Layer 10 of a small transformer language model trained on English Wikipedia (22 layers, counted from 0, width 128).
A neuron's activation on a vector x is ReLU(gate . x) times (in . x), where the dot is the dot product.

Input weights of the MLP neurons that the questions are about. A number n stands for n times 0.00092.
n38 gate: -100 -89 -39 17 -13 71 -82 13 -169 -171 51 43 99 -171 73 -60 228 4 165 88 31 -200 -78 -200 -132 215 254 -9 75 232 -97 102 -47 38 -113 152 -99 -116 -270 -273 30 51 -39 -34 -230 141 125 118 -30 204 13 337 -321 -202 129 -34 -156 126 22 -36 40 -174 -8 -155 107 -177 119 -8 41 -83 -4 -70 -197 116 -8 174 -43 -96 -13 31 90 103 -12 -170 63 144 -134 -79 22 -171 35 -265 189 393 -39 152 4 95 51 -116 -157 175 231 27 29 49 -131 13 47 -295 -13 -13 272 380 -168 -8 249 -222 -8 51 160 93 84 -13 160 186 -111 206
n71 gate: 169 -223 -177 141 129 178 -9 190 371 -34 30 178 -100 -39 147 116 121 87 55 -177 -265 71 -186 -122 -116 -46 202 112 201 405 21 174 30 -4 -114 -57 -4 -84 -35 -85 35 13 -268 -178 114 -159 -135 -269 39 -70 157 56 -285 102 69 -209 -192 224 -18 67 -35 51 -9 -98 54 165 258 -218 -50 22 -46 84 -55 -188 149 26 -17 -97 210 -18 56 -217 25 75 85 -196 140 124 187 -138 -194 112 66 -22 -132 -35 139 -75 -164 -173 154 -69 121 9 33 -227 81 211 130 -140 -215 4 116 -366 -217 33 -72 82 -71 -103 79 51 107 173 -148 -62 30 -199
n84 gate: -107 -46 223 -91 -207 -87 -156 225 -263 130 306 89 -136 71 -168 134 -114 30 33 -111 -205 163 -24 123 -247 -16 245 4 24 44 -132 -61 29 96 273 -60 20 16 81 -214 106 121 -51 -63 -156 -46 -18 104 110 -144 -25 113 -63 -218 67 -353 -70 -144 -77 52 -82 -42 150 -135 -20 -234 -60 -28 -133 64 143 141 -90 -187 4 -145 -30 82 106 30 -8 0 -24 90 108 -91 -66 -56 165 -67 -98 -218 -60 39 119 -123 -41 -61 105 -155 124 -21 46 83 144 281 -50 177 -169 -97 304 204 117 -79 143 142 211 -49 8 249 123 -62 -43 401 -51 9 -375 -101
n88 gate: 55 -84 85 -158 101 -228 -9 -220 0 -464 99 85 28 -131 235 -140 -113 -152 -79 82 112 233 -41 -18 248 145 14 -112 141 211 231 -58 56 -135 133 396 195 -32 -77 -138 229 140 182 -170 211 -117 34 42 147 318 -5 -51 -169 28 31 97 28 37 210 -219 -97 -121 219 -277 45 -257 135 -161 178 167 -183 34 -129 168 51 -144 38 -5 71 -34 19 38 188 62 -473 250 -221 -178 217 328 -172 235 168 81 134 9 215 -64 258 -52 -74 -117 -98 146 112 -175 93 106 -66 -34 138 -67 14 -176 -38 77 310 -15 95 -172 57 -98 0 -41 47 15 -140 -28
n89 gate: 396 -168 132 181 -145 15 -57 -138 157 -5 278 180 -105 33 94 127 -241 161 125 156 69 -69 41 -55 254 5 192 -137 -59 128 -208 -185 163 75 320 -110 -209 -78 53 51 -153 51 168 -104 198 108 -118 102 128 86 10 286 127 -139 187 -5 28 -138 72 269 5 84 -61 -302 -18 -262 -39 -287 -74 -158 78 -96 5 -205 -84 -42 86 -337 115 178 9 -71 90 -158 135 158 118 270 147 66 178 -160 63 -62 206 181 -69 168 -38 -118 -209 -320 103 39 -117 239 -93 78 161 30 322 -114 27 -269 -104 292 -158 -30 -132 173 -62 -75 -373 -156 43 -24 -112 42
n94 gate: -133 -260 -191 -23 72 -177 -130 -19 28 70 -55 -12 -87 -47 207 -113 12 -165 69 164 73 34 153 99 4 248 34 194 -38 -37 84 -48 42 -35 142 -186 121 174 -83 34 20 -8 -226 -8 -137 132 151 220 79 118 -32 -39 254 -46 -37 116 -89 -160 -4 -89 -160 309 -19 -44 -150 80 193 -19 115 -24 4 -238 -76 -223 92 66 79 -52 83 156 86 192 -153 -238 65 288 110 -40 -86 19 -103 257 -244 32 147 -79 -87 45 211 137 -15 -187 78 235 246 11 85 42 59 130 72 -87 94 54 12 -181 288 107 128 100 59 -139 40 -19 -118 137 128 0
n106 gate: 13 -263 -57 22 177 -264 31 -73 -178 136 216 -213 -13 198 -26 -105 -128 98 -126 -21 -82 -4 148 -146 251 -64 150 -27 -180 -110 87 127 44 118 121 -277 -98 -214 22 -17 206 136 -130 40 60 -92 41 91 -244 -71 22 97 132 -130 42 -253 -109 -207 22 -471 -204 327 -157 182 238 41 -32 -80 5 126 34 -144 -82 188 96 -57 71 0 94 -185 88 -177 4 58 -448 287 -124 14 106 -149 121 101 95 -94 112 -62 -150 85 207 234 187 -260 66 69 -105 -4 104 -56 -22 60 -69 -228 153 143 88 -51 -260 79 -196 -4 94 127 -109 -60 71 132 22 168
n146 gate: -345 -74 83 -108 4 198 79 -128 -26 22 331 -70 128 22 44 -30 214 -48 142 -102 -177 -25 54 -51 83 -17 -157 5 13 218 -9 -176 65 -177 -80 -102 25 34 36 326 -97 -230 27 -236 17 -39 -296 151 -75 -71 141 43 -179 -86 54 -99 -254 -128 226 -95 -117 -78 -86 -72 0 198 63 -21 -23 -107 64 62 -30 -274 125 177 141 259 -155 433 31 -70 29 93 -297 -125 -155 -36 -298 135 -71 -235 -98 -365 111 35 110 84 31 201 -73 227 -117 100 96 -96 -26 -64 -114 -169 -77 -57 -17 -17 122 194 124 65 -346 -9 349 -52 4 -9 -110 36 -56 -26
n147 gate: 366 -76 331 -251 -39 119 -63 -5 5 110 235 -140 383 14 -14 -158 -212 198 -57 281 -20 19 60 -359 -81 -254 37 -109 -158 175 -75 -267 -142 124 83 -34 42 28 -24 -165 53 138 -151 91 37 -72 -15 152 87 -68 53 100 24 -221 249 -38 294 -389 -73 -10 222 -133 -76 228 -120 133 -207 187 460 132 -84 -49 136 -65 95 -28 -68 -152 68 -15 -10 140 206 156 -9 -57 95 -34 193 -148 -151 -192 -69 64 -39 131 -168 -190 -340 101 62 -192 153 -40 0 188 118 0 -63 25 -136 301 -14 66 -82 -121 33 -172 -334 104 34 0 173 262 -15 169 224 206
n165 gate: -231 -9 85 5 -112 -269 -67 23 72 179 43 48 -181 255 288 165 119 -100 -9 97 -88 -69 -5 -78 33 0 129 34 -271 182 260 -39 75 -216 29 -62 41 252 -116 251 177 268 -96 14 -14 9 -74 65 -76 -67 24 80 237 167 129 -173 47 -240 63 -157 190 -37 257 -342 159 -78 29 9 -95 438 32 48 65 -124 -159 -93 186 -106 -96 5 157 -147 136 77 149 117 -252 121 -133 118 -241 203 -53 5 149 29 55 -41 -109 -203 121 -33 104 -137 23 145 -368 287 367 188 46 115 18 51 323 -101 -56 -340 -73 220 139 -61 97 198 -62 152 216 -355
n168 gate: 0 -283 17 25 -57 13 34 174 95 -327 -51 437 86 -182 4 68 13 26 461 33 35 -79 -131 108 -8 -74 79 -57 17 200 -29 242 -143 93 -60 -48 90 -206 52 242 -35 -72 -43 30 187 110 98 223 120 90 258 89 111 -200 52 -269 323 -58 22 -128 9 67 173 -79 -213 13 -144 -381 -103 -52 -41 121 -129 -25 38 50 215 -165 -22 -52 -13 -94 114 -65 193 -185 -9 -118 56 -157 48 -38 -48 208 26 142 41 -115 183 26 -160 -68 225 57 -49 130 29 -62 0 -89 108 -129 148 -63 17 115 -276 -49 -165 299 -47 -76 171 145 -69 -57 -38 -38
n189 gate: -68 26 96 69 -9 -135 -290 -111 -13 -122 157 -70 -13 -48 -271 204 228 70 262 247 -50 191 -247 200 -152 29 136 167 -183 105 64 36 -164 130 49 -27 30 47 -53 99 -18 -43 116 -140 -324 -148 -456 -112 189 0 283 200 -70 60 140 -242 185 137 -120 -63 -67 -95 -43 90 101 -5 18 67 101 182 -187 -89 -175 -169 -9 -181 18 -58 297 54 153 -4 21 138 13 -220 233 -112 290 -148 -160 -39 -125 36 266 -212 229 -97 -87 22 -91 -17 113 91 -67 196 0 34 70 301 145 -18 265 69 96 -102 -193 -143 13 -74 35 35 27 89 -13 95 -22 -179
n38 in: 34 -55 0 104 -124 -104 -61 -25 -142 -175 -126 -96 46 -95 10 60 -35 238 104 397 251 -176 227 -215 -145 77 181 57 293 121 -123 36 104 -140 -31 20 -63 -117 -169 -79 -10 300 230 197 29 -130 -5 94 106 -61 325 445 161 217 214 -174 -84 -20 0 31 114 -90 -70 -42 281 -249 0 -96 -26 -179 -392 -215 -34 -141 65 5 -101 -77 -71 -10 308 -233 77 -102 -218 -139 -131 -67 -177 -175 -67 -50 149 67 -311 -56 83 -335 15 -357 114 95 -256 -245 125 19 25 34 101 221 280 107 136 158 -141 190 49 -80 418 65 158 -35 377 147 162 182 60 -206
n71 in: 105 31 113 -98 -51 395 140 127 191 54 -54 -59 23 -22 -301 260 -113 73 -9 228 -61 39 30 -346 -269 169 210 88 127 -211 283 102 89 -147 27 -5 -17 -4 -270 283 141 -170 41 -271 -224 143 -66 102 131 123 318 -45 139 -119 47 155 44 61 32 177 -37 -245 -209 -88 320 -83 -236 -137 5 -5 -276 -220 -18 -165 -93 -271 118 -37 155 69 -14 14 -86 78 89 -84 -183 -170 208 -188 14 -171 -147 96 -119 150 4 -83 -130 27 36 -207 54 289 86 151 -80 88 68 207 -158 14 95 -62 -54 -96 -265 -43 61 93 -23 -156 46 175 14 19 -147 0
n84 in: 138 -118 -146 -87 45 27 -89 -95 -54 -93 -66 -223 290 48 406 -150 186 -49 9 -39 -243 112 -51 -112 -44 77 219 -133 60 244 9 50 -245 -127 54 -126 -26 -30 -76 -130 -139 -158 -49 66 -160 185 92 -192 -58 -402 18 -286 71 65 -108 135 -83 108 58 -14 168 0 -219 -23 30 -100 -332 -210 -79 -198 -194 275 130 -154 -57 -100 -58 -18 -170 113 -173 187 -21 148 35 -17 -115 172 -115 -22 -374 -88 -118 -225 -40 152 -90 -119 13 -305 -65 31 75 142 46 21 -165 74 -102 -78 -4 -273 128 135 53 47 -113 219 -158 131 -4 -123 27 289 -286 233 44 9
n88 in: -140 -106 144 -189 -427 203 187 -213 -16 207 133 -472 113 111 -378 95 -75 11 147 150 -105 -166 -77 -176 42 108 26 352 -227 177 -99 110 147 -258 335 -92 149 -82 168 131 -243 -42 368 -224 -10 -64 128 116 -102 -145 124 95 101 -146 -105 -53 -37 31 -260 276 44 132 -11 38 -148 -269 339 243 79 -87 5 -271 156 26 -110 331 75 -136 -280 65 -112 37 158 -260 5 383 150 0 21 -286 -65 -244 71 109 -54 -307 -228 77 16 -69 0 -143 -318 199 -76 265 -315 -78 166 -89 -208 97 -20 -136 -11 191 256 -96 -247 21 -70 95 104 0 -38 -94 -269 -234
n89 in: -267 158 -45 -10 87 10 245 204 -106 -15 -40 100 -181 149 -164 134 -85 -181 -59 150 165 15 167 -290 -258 -34 44 -170 -68 57 -371 -257 54 158 -5 10 -159 255 132 -239 287 -54 238 -399 83 -40 -208 260 -190 -25 161 -25 214 -88 -33 206 69 -403 303 -165 153 89 -98 -226 -5 -169 -286 -180 142 182 -325 -223 -54 -106 -162 -54 241 76 86 -92 -319 5 -223 30 -64 255 16 -326 70 -94 -51 -194 92 107 81 -116 -126 -135 -25 154 -226 -15 -174 36 -76 205 113 10 75 -88 112 136 220 59 -90 -43 -88 105 -43 -276 206 -94 -20 145 256 -108 -39 -199
n94 in: 159 122 194 52 158 86 146 -47 76 0 440 -164 -49 26 -185 197 -388 -67 134 -90 119 -171 97 9 -39 72 116 64 -43 -69 229 50 322 70 -9 4 -77 -55 -94 -160 54 61 76 -9 137 53 -41 -83 40 -45 200 48 -123 60 -71 -122 200 -82 -36 319 127 139 165 -23 4 -304 0 -113 -79 4 51 81 -120 290 35 -104 -49 -58 -22 212 -93 -44 80 49 26 87 110 -140 177 -79 237 -105 230 -184 201 -62 47 -170 -75 53 -78 57 26 -196 -67 147 -22 -30 71 202 -327 -316 123 399 -146 -4 -95 -56 -251 296 120 196 -41 300 156 -100 -17 -70
n106 in: -83 81 150 -152 -57 -243 112 104 39 192 -102 -129 -95 -277 -141 47 -56 116 55 -75 -226 -33 49 4 38 66 -129 31 54 67 55 163 186 80 -26 -104 41 62 170 222 -212 59 -96 -304 150 192 298 -67 -288 48 -86 -191 60 121 -141 67 51 108 -130 -177 110 190 -89 300 214 -88 250 215 180 161 158 -204 8 25 -105 59 78 -118 126 -92 -133 -99 179 39 0 -261 -325 92 86 234 -48 171 96 148 69 -73 -191 16 -77 -137 0 -47 -217 -89 20 -45 -126 -155 -90 250 -75 285 86 215 163 -66 21 36 -74 34 238 140 97 133 -216 -18 216 124
n146 in: 4 -23 -187 -171 -188 -217 60 -27 51 -45 -251 179 161 286 228 -23 -37 120 -247 -147 370 -49 44 147 -159 207 49 -33 -177 -43 -309 75 -185 -176 23 190 53 0 -23 -99 -5 240 -46 -18 -102 309 -247 -77 -331 -23 208 9 -137 -54 -30 -54 -77 85 -83 0 5 -14 -41 -146 -215 0 80 -187 -38 111 209 65 -85 -291 -243 239 -37 107 -190 84 284 -234 -218 70 -162 31 -62 -145 -78 -32 -42 -27 -89 -51 -37 83 275 -304 -91 -146 275 -114 55 38 74 -148 117 -49 -73 148 -31 78 40 -90 55 57 -175 -24 -207 -294 115 -45 -173 120 -226 -123 322 173
n147 in: -247 -118 -62 -56 166 -138 -48 84 308 128 19 67 163 256 67 38 186 -115 136 181 -119 269 5 -185 38 9 60 64 171 -402 79 39 -71 94 72 43 -262 -212 -160 37 106 118 68 -158 116 -370 159 -141 -57 -164 202 166 -305 -56 135 -122 9 121 68 -94 -215 -9 113 -133 114 162 186 149 -286 -82 176 -102 28 230 221 -24 -115 29 116 205 5 115 164 -73 -85 38 5 -10 -29 242 -92 -52 -112 209 -261 -212 296 -78 -266 -105 -14 -366 -270 89 -168 246 -174 -14 72 114 9 140 -193 52 -48 -9 468 -131 -230 -5 10 -52 -171 -74 -178 5 -104 -167
n165 in: 100 -157 -26 -20 10 -137 15 134 -165 -163 -153 -10 366 10 -168 -244 -61 -154 -106 40 -297 -288 -113 258 -20 -69 203 42 -69 96 -65 79 -247 -354 -166 16 30 -114 -255 25 367 -35 156 220 169 188 389 66 -36 -41 21 -122 -209 10 -5 398 121 45 -78 11 -383 162 -81 290 -147 321 -26 -107 108 -99 -99 -21 35 -64 15 -126 62 287 140 110 -154 87 -73 285 272 111 -75 78 108 -20 125 -392 -298 -115 -57 222 30 246 -143 265 -202 -61 -112 -42 -49 -166 -101 -190 -92 -48 -225 -150 -15 231 118 124 -216 49 197 -111 114 -289 79 179 -345 -111 -142 245
n168 in: -155 -72 91 188 -79 14 32 -18 -9 163 141 -114 87 131 263 -122 387 -201 -134 -252 189 -101 4 97 -27 -192 -18 -61 211 -109 0 19 -63 -108 14 -189 215 31 134 -236 -175 171 88 77 142 167 -175 9 110 -55 -248 154 104 85 128 134 -112 -75 184 254 33 36 -31 52 -70 262 -135 155 206 -397 150 79 257 184 -99 9 -128 121 28 -84 -100 -292 -91 -74 45 18 109 -135 27 59 -9 77 -102 -69 -28 55 269 -162 -68 -9 -116 186 131 169 234 -247 -197 -164 206 128 -350 179 -223 107 205 -110 116 -134 79 -67 115 81 -5 -137 -252 314 153 14
n189 in: -94 -113 -35 -316 -122 -41 -13 -43 67 -206 -219 -97 111 61 -119 -114 -207 -190 56 34 233 141 -101 -17 92 110 38 59 -281 -243 -17 73 96 226 40 129 51 123 250 -246 27 48 71 44 26 -245 279 91 -80 -18 -182 -157 -44 -86 91 -35 121 223 134 -32 81 -165 -204 -118 80 199 -117 -42 42 -4 -73 -94 0 -111 351 117 159 -54 -85 -27 229 79 -298 -89 160 125 -321 108 172 -114 -98 83 90 72 263 209 -141 136 13 -202 195 -219 -223 127 -75 -197 134 0 9 -202 56 204 -173 173 -181 196 43 -74 93 -9 18 -61 153 154 -302 -159 87 145

Each question shows a token from some text and the vector x that enters the MLP there. A number n stands for n times 0.0091.

"2": 37 -6 -1 4 20 49 114 -64 134 67 -164 -9 -56 126 12 -11 65 93 -8 -40 153 18 -38 -80 -54 58 31 -102 31 62 -126 -40 -40 -77 68 -31 -203 58 -29 -38 -32 22 36 87 17 -10 -98 25 19 78 61 -119 43 25 -173 144 -21 -17 -21 52 11 17 147 206 -3 68 50 -24 -371 -122 -82 -5 107 63 -64 37 -50 -94 31 -22 1 0 -35 157 -37 23 -123 17 -63 -82 16 -86 213 -86 -78 -1 4 -51 -22 -47 13 67 -53 28 -13 -75 -13 11 21 -42 130 50 134 148 -107 -54 -31 -46 67 80 20 5 19 -53 31 40 1 29
The most active neuron and its activation: n38, at about 1.6

" |": -68 28 -43 58 -22 59 133 -5 136 -12 -2 84 -99 -75 35 1 44 49 -77 101 100 83 -7 -166 -38 30 -108 -13 -45 99 -49 -48 70 -74 -37 -177 17 104 50 72 -76 -41 64 89 80 58 5 31 30 162 -66 166 83 -31 -68 3 84 154 -10 112 37 103 78 56 -5 -15 58 -34 -313 -75 -142 -65 34 165 -81 229 -71 23 -37 -58 48 -130 -72 9 71 17 57 -112 25 -93 21 -31 -37 -57 -168 -152 -21 44 -6 5 49 -5 80 -107 -21 82 88 -31 58 13 -82 -199 -33 6 67 -140 -17 -68 24 -72 39 -19 70 -29 44 19 39 76
The two highest activations, in order: n168, n38

"v": -43 19 32 -65 -4 79 159 6 21 60 45 -5 160 -201 138 -49 7 77 -23 -1 116 28 -58 -204 16 -44 -160 -4 -90 15 -97 -98 98 -62 -131 29 111 44 -47 -20 -67 -41 133 -2 -13 30 130 93 87 -19 -13 -27 -92 -137 -16 -128 -27 -26 20 40 18 -172 107 93 9 -213 54 125 -146 46 -154 71 148 51 -36 24 2 88 -45 5 -117 -66 -39 -15 -124 133 -77 -66 2 152 -14 112 133 -86 -173 117 -24 -14 -68 -96 76 34 -47 35 -90 155 -67 -141 -56 -34 -115 115 -60 -70 -66 -108 81 -134 13 -3 -110 -40 -35 -84 -137 -10 -51 -2
The most active neuron and its activation: n88, at about 6

"1": 49 295 -214 4 13 39 81 -66 78 141 -39 45 61 42 38 16 -23 40 -174 29 114 -41 -44 -167 -84 -38 -45 -63 -14 45 -86 -175 -30 -143 -49 7 64 52 -13 99 -89 51 -27 136 -13 17 232 31 86 -23 191 -154 -110 -104 -186 106 181 -48 -3 87 -5 -9 97 -41 4 -15 45 26 -255 -82 -33 48 3 40 -86 3 -24 -3 34 -95 -59 -232 23 8 -20 -71 -15 34 70 -12 -41 -94 98 -28 -244 -20 94 8 -17 60 2 11 -27 -49 -39 76 -131 -41 96 -132 111 -23 -96 -14 29 -25 75 -27 102 73 -9 -74 70 -68 -27 13 -45 -128
Which neuron lights up most? n165

"0": -11 7 -116 17 -114 59 105 9 94 106 -167 112 82 174 45 -17 39 102 -4 17 164 34 -71 -61 -22 -16 -56 -81 9 -35 -8 128 37 -89 -49 -69 -138 -41 35 53 -147 193 -10 199 48 -14 32 65 -12 77 58 -91 -6 38 -114 144 100 -4 -9 141 -97 112 62 90 -13 53 31 -68 -336 -101 5 134 53 59 -50 -2 -2 -73 -2 10 68 -73 61 83 -76 14 -1 37 -42 -54 79 -151 119 65 -82 41 111 -64 1 82 119 80 -41 -42 -39 -20 -45 54 -7 -6 17 34 153 58 -106 93 -110 95 38 1 19 -19 69 21 -5 -35 97 98
Which neuron lights up most? n168

"al": -90 73 -22 -52 -125 -11 -15 136 17 116 -37 28 -94 -138 14 32 -21 36 -40 24 -24 194 24 24 -131 -90 -137 35 -16 -14 -47 162 100 65 14 -104 -28 -46 -136 106 28 -159 -106 192 -1 -29 46 76 -15 13 5 34 43 38 11 49 129 61 -185 -84 -57 -30 84 -34 64 4 -212 61 -282 51 69 5 72 29 -68 -1 -32 8 93 -33 -23 55 -32 -16 21 -83 182 -29 114 9 -88 -112 53 79 -74 -66 131 -14 -81 60 62 -48 -99 -80 -90 -31 -28 59 -27 -18 -17 123 -89 173 -2 42 -100 40 263 63 102 -46 133 68 59 -32 108 -41
The most active neuron and its activation: n165, at about 0.41

"ic": 38 68 -32 39 -30 -10 118 69 -52 92 -29 -110 7 -50 -4 12 5 -84 -41 -61 213 -49 -26 -47 54 10 69 45 -69 -136 -9 -98 -126 110 97 32 49 -12 44 -107 32 -82 116 -22 -122 157 16 16 -16 -25 -6 -193 39 -6 135 112 -55 -56 -147 -61 -61 -27 125 -2 27 3 -21 -49 -267 -72 112 -106 -1 51 -64 35 -80 201 -138 94 -192 -31 -109 -110 -25 -21 156 28 43 29 -112 -50 -22 -32 -122 -2 48 34 -34 91 78 -75 -13 -82 -50 54 115 -215 -73 -6 -17 88 -12 13 63 -56 -72 -34 -28 -124 -114 12 -64 201 45 81 -43 -134
Which neuron lights up most? n84

"6": 5 31 -51 36 49 -4 141 -40 89 56 -111 49 -124 -48 11 13 13 99 34 25 146 -50 -64 -103 -124 101 -15 -55 19 -8 -59 -28 6 -33 77 -13 -98 78 62 -55 -11 -42 78 -27 -43 12 -152 -7 33 194 7 -103 21 -53 -183 183 -31 30 13 133 59 -59 -16 158 -42 49 131 22 -360 -39 -10 -52 220 24 28 60 -36 -38 -12 4 -40 -125 40 85 -98 -36 21 70 77 -84 -17 -75 39 -118 -140 -166 3 24 -53 -99 106 89 -3 106 69 77 39 24 -3 -25 59 -9 -11 48 -152 -81 -26 3 28 108 -4 46 70 5 24 26 -92 -39
Which neuron lights up most? n71

"4": -6 111 -227 -80 48 97 138 -130 11 5 -144 29 120 -73 103 17 38 63 113 81 103 25 -88 -134 -122 -81 -75 -35 10 2 -33 -205 -45 8 -99 86 -170 -101 10 27 18 -5 85 2 -48 -67 32 13 42 156 122 -88 -51 -8 -184 130 141 63 9 202 -117 -105 26 56 -123 -44 -18 44 -280 -85 62 -17 75 -24 73 -26 -67 -26 -140 10 37 -74 26 51 57 -16 12 82 7 -8 -68 87 131 -116 -79 -21 69 -27 -51 48 70 102 75 -22 36 78 -94 -4 32 -180 2 32 -75 124 -118 52 31 -107 81 103 100 33 27 -5 2 -152 17 -46
The most active neuron and its activation: n38, at about 1.2

" ": -31 27 33 83 117 3 96 68 170 -24 -33 12 -120 -106 58 -12 -11 -72 78 12 222 -86 51 -98 -17 -42 -76 39 21 78 26 -33 -21 34 5 -46 34 5 42 16 -23 66 174 -51 8 95 -113 38 22 58 -11 45 25 2 -209 137 25 -68 -122 112 123 -18 67 145 -70 54 84 -37 -411 -161 -107 34 62 133 -17 189 -72 25 -3 16 49 -8 -1 -9 -13 -32 63 -10 -1 34 54 -2 60 -11 -43 -86 13 34 61 93 78 -10 35 20 73 76 29 -18 124 97 -41 14 -50 9 0 -70 23 58 -15 -41 -83 48 49 7 -11 8 40 -45
The most active neuron and its activation: n168, at about 0.93

".": -27 64 -31 -55 -23 40 92 39 59 37 -75 -52 5 -4 14 -56 57 -8 26 16 23 52 -68 -50 69 -23 -80 -103 7 55 -46 -63 9 -13 -29 114 114 -18 71 -46 27 40 57 54 25 53 -19 114 36 -15 -67 44 20 44 -160 -74 24 36 -1 35 17 41 41 44 36 -43 46 84 -394 -133 32 -120 87 50 143 23 -57 127 42 -170 168 142 -91 18 -94 63 102 42 70 41 -73 -162 15 -130 -100 0 -22 103 -103 -57 -32 -76 14 35 -2 -28 -35 -61 -14 -132 25 -89 32 142 21 -90 -35 18 97 63 -8 125 59 -23 -107 115 -33 -3
The most active neuron and its activation: n38, at about 0.21

"ons": -74 -99 -113 -40 68 14 166 36 160 35 36 -132 -17 5 -37 -137 84 69 -4 -39 60 78 2 168 -170 46 -18 47 37 -123 -119 19 8 -23 21 -14 40 -46 -20 117 -144 12 242 39 -86 13 -127 9 11 92 96 -288 -15 39 119 73 23 63 -56 46 -21 -65 -231 55 41 -69 -61 -84 -122 110 -47 73 57 67 -101 146 98 124 -131 12 32 74 16 66 29 14 67 181 -58 -75 -49 34 142 36 30 -39 -13 -58 -101 -1 31 -58 -10 -81 56 43 84 62 163 -59 -146 116 10 50 -21 -60 -36 -148 207 -218 -11 101 -5 43 -74 93 -54 -45
Which neuron lights up most? n189

"olog": 36 35 38 -40 -129 -13 5 41 68 -26 -94 -92 -40 -32 81 152 6 52 -57 -4 55 34 -35 27 -67 -73 -55 -85 -71 -32 -105 24 -32 -35 103 -205 -54 -195 -95 147 42 -152 -30 259 110 100 -117 204 31 169 -71 -16 -34 56 -49 22 140 87 -115 -109 142 38 -35 -74 37 -26 -204 -90 -192 -24 111 68 36 64 -100 26 1 136 -19 -11 -121 67 36 77 -15 42 88 78 107 -26 -104 -65 24 41 86 5 20 65 -10 174 106 71 17 -168 86 -30 67 -54 14 -31 -133 114 79 -31 -72 16 -74 -70 158 -21 -85 -36 128 81 31 82 75 -65
The two highest activations, in order: n165, n168

" |\n": 1 34 -156 72 -92 112 89 97 38 54 32 -6 -68 38 27 28 43 58 -148 18 39 -9 -32 -43 56 52 -125 -53 -43 186 -60 41 -54 -42 -39 -50 131 141 -66 -14 6 72 78 130 151 47 -2 93 30 77 -45 53 42 -29 -182 -121 71 71 64 54 -47 116 27 -51 -2 -49 121 -22 -340 -141 -166 -85 -95 142 -77 88 -102 75 -19 -16 -33 11 -96 49 -47 -67 -56 2 21 -128 -54 -147 108 -100 -274 -24 95 41 -17 41 -21 -45 121 -75 18 85 55 -116 58 60 -36 -44 57 45 -6 -111 -15 11 34 -61 3 -52 2 -5 -47 -61 6 75
The two highest activations, in order: n38, n168

"a": -84 30 -190 -25 70 -106 38 -37 120 15 1 -141 -69 -125 -44 -149 216 18 16 -50 191 -21 6 66 -156 102 18 28 -3 -31 -22 38 50 -11 -113 -64 -94 52 82 45 -86 -21 51 30 -104 -13 -166 -35 -34 69 40 -191 -38 -72 20 71 14 94 -38 -47 -51 -35 -24 148 61 -134 19 -37 -173 21 -95 -53 11 82 28 172 201 91 -82 119 74 -18 -46 193 32 -48 14 145 0 -63 76 114 225 66 158 -90 52 49 -126 -82 31 -19 14 -9 -75 50 59 -47 91 -109 -74 124 37 105 58 85 -27 -207 151 -16 -54 88 2 73 -47 52 -99 12
The two highest activations, in order: n189, n38

"oss": -26 40 -64 71 26 -81 30 -21 63 95 -30 -162 149 -74 16 -1 -94 28 63 72 178 137 -42 171 107 33 65 -49 53 -72 -62 54 -56 -148 -28 -123 156 -4 196 120 13 -67 200 88 31 15 -11 85 37 93 -37 -223 10 -29 28 177 137 56 -39 75 -97 -28 -54 137 -141 -111 -28 -85 -194 121 -59 27 18 -25 41 100 153 33 -85 127 -91 74 20 100 40 58 13 89 53 -19 -103 -4 -18 84 -145 41 41 -32 -159 62 66 -106 -22 -56 -16 99 87 -68 104 -5 -72 93 -51 109 103 20 -70 -64 37 -198 -152 -31 -13 -18 -43 -10 -78 -133
The most active neuron and its activation: n189, at about 0.18

" p": -128 69 27 7 13 62 161 80 44 -48 -88 -9 -40 -31 -22 -87 9 3 -105 -20 36 34 -46 -125 -44 27 57 -102 62 -12 -92 15 29 -93 -27 -43 22 72 -132 78 -81 115 125 75 17 74 -51 -63 16 0 -115 -55 -123 -22 -73 -119 -22 10 -108 -186 91 8 -105 102 -50 7 62 -17 -280 -148 -89 36 45 -64 2 60 -44 62 -45 82 32 -154 -28 -61 -113 124 -18 80 -11 -55 107 161 132 -18 7 -78 63 54 30 82 55 -112 42 -81 -46 -46 -253 -194 -40 -162 17 42 169 137 56 -107 21 15 -92 35 -38 -19 101 -63 -55 -99 17 33
The three highest activations, in order: n146, n106, n38

" in": 65 122 -5 -34 -21 82 89 160 57 -46 -32 85 -82 -68 -63 -35 25 60 -31 48 115 58 -54 70 23 -106 4 -139 -61 -33 -134 95 -51 146 -76 -166 21 36 -79 -93 36 -84 7 -20 -53 2 131 21 25 1 -28 -90 10 -24 -30 -99 89 -32 -15 2 16 93 -18 -16 2 45 193 -33 -361 -96 28 -111 79 26 98 54 -80 158 57 -89 81 37 -54 24 -96 157 -79 62 64 24 -114 -109 30 -20 -125 -1 74 1 -83 42 43 18 -94 -49 -90 -55 -39 -110 47 55 -55 -11 106 -36 139 -14 -90 11 22 13 -8 59 37 -69 39 116 -59 -24
Which neuron lights up most? n106

" University": -139 18 -221 -62 28 50 155 -26 81 2 -44 33 -74 64 -69 27 54 67 -77 -90 59 -40 -10 72 14 -89 57 -182 -62 116 -154 133 220 42 123 -89 -27 -56 37 103 12 -35 171 118 5 1 28 -36 64 30 23 -235 -39 112 -121 150 127 30 7 -31 -110 -14 -27 58 -6 -127 -64 10 -208 -33 51 -29 1 -19 28 -8 -52 -81 25 -80 -21 100 -4 18 -96 114 -120 140 60 0 -124 -72 180 41 96 44 75 -23 -149 36 73 -121 -74 72 17 -147 -42 -50 6 -103 50 55 -93 164 -26 102 -252 -80 123 -37 -37 66 58 84 -48 -10 -49 -60
Which neuron lights up most? n106

"ver": 91 -34 -99 -103 -38 -31 1 -26 280 54 -18 64 -72 39 14 -134 136 29 87 -73 215 72 -12 -36 -92 142 -112 -2 -13 -97 -35 165 -73 -81 -38 65 -50 -66 -53 150 71 -259 37 -38 14 111 15 93 36 -107 -47 -44 -47 53 -19 88 65 17 39 -123 -154 140 -103 -45 -138 -61 -117 -40 -163 56 -122 69 132 122 -84 -59 65 81 -103 54 29 57 -66 166 9 -103 28 67 29 37 -177 48 -35 84 -30 12 57 -54 -84 -57 62 -42 33 -2 54 69 -13 13 84 92 -170 138 -30 15 -36 121 -148 32 209 12 -29 -17 39 35 147 32 0 -27
The two highest activations, in order: n71, n165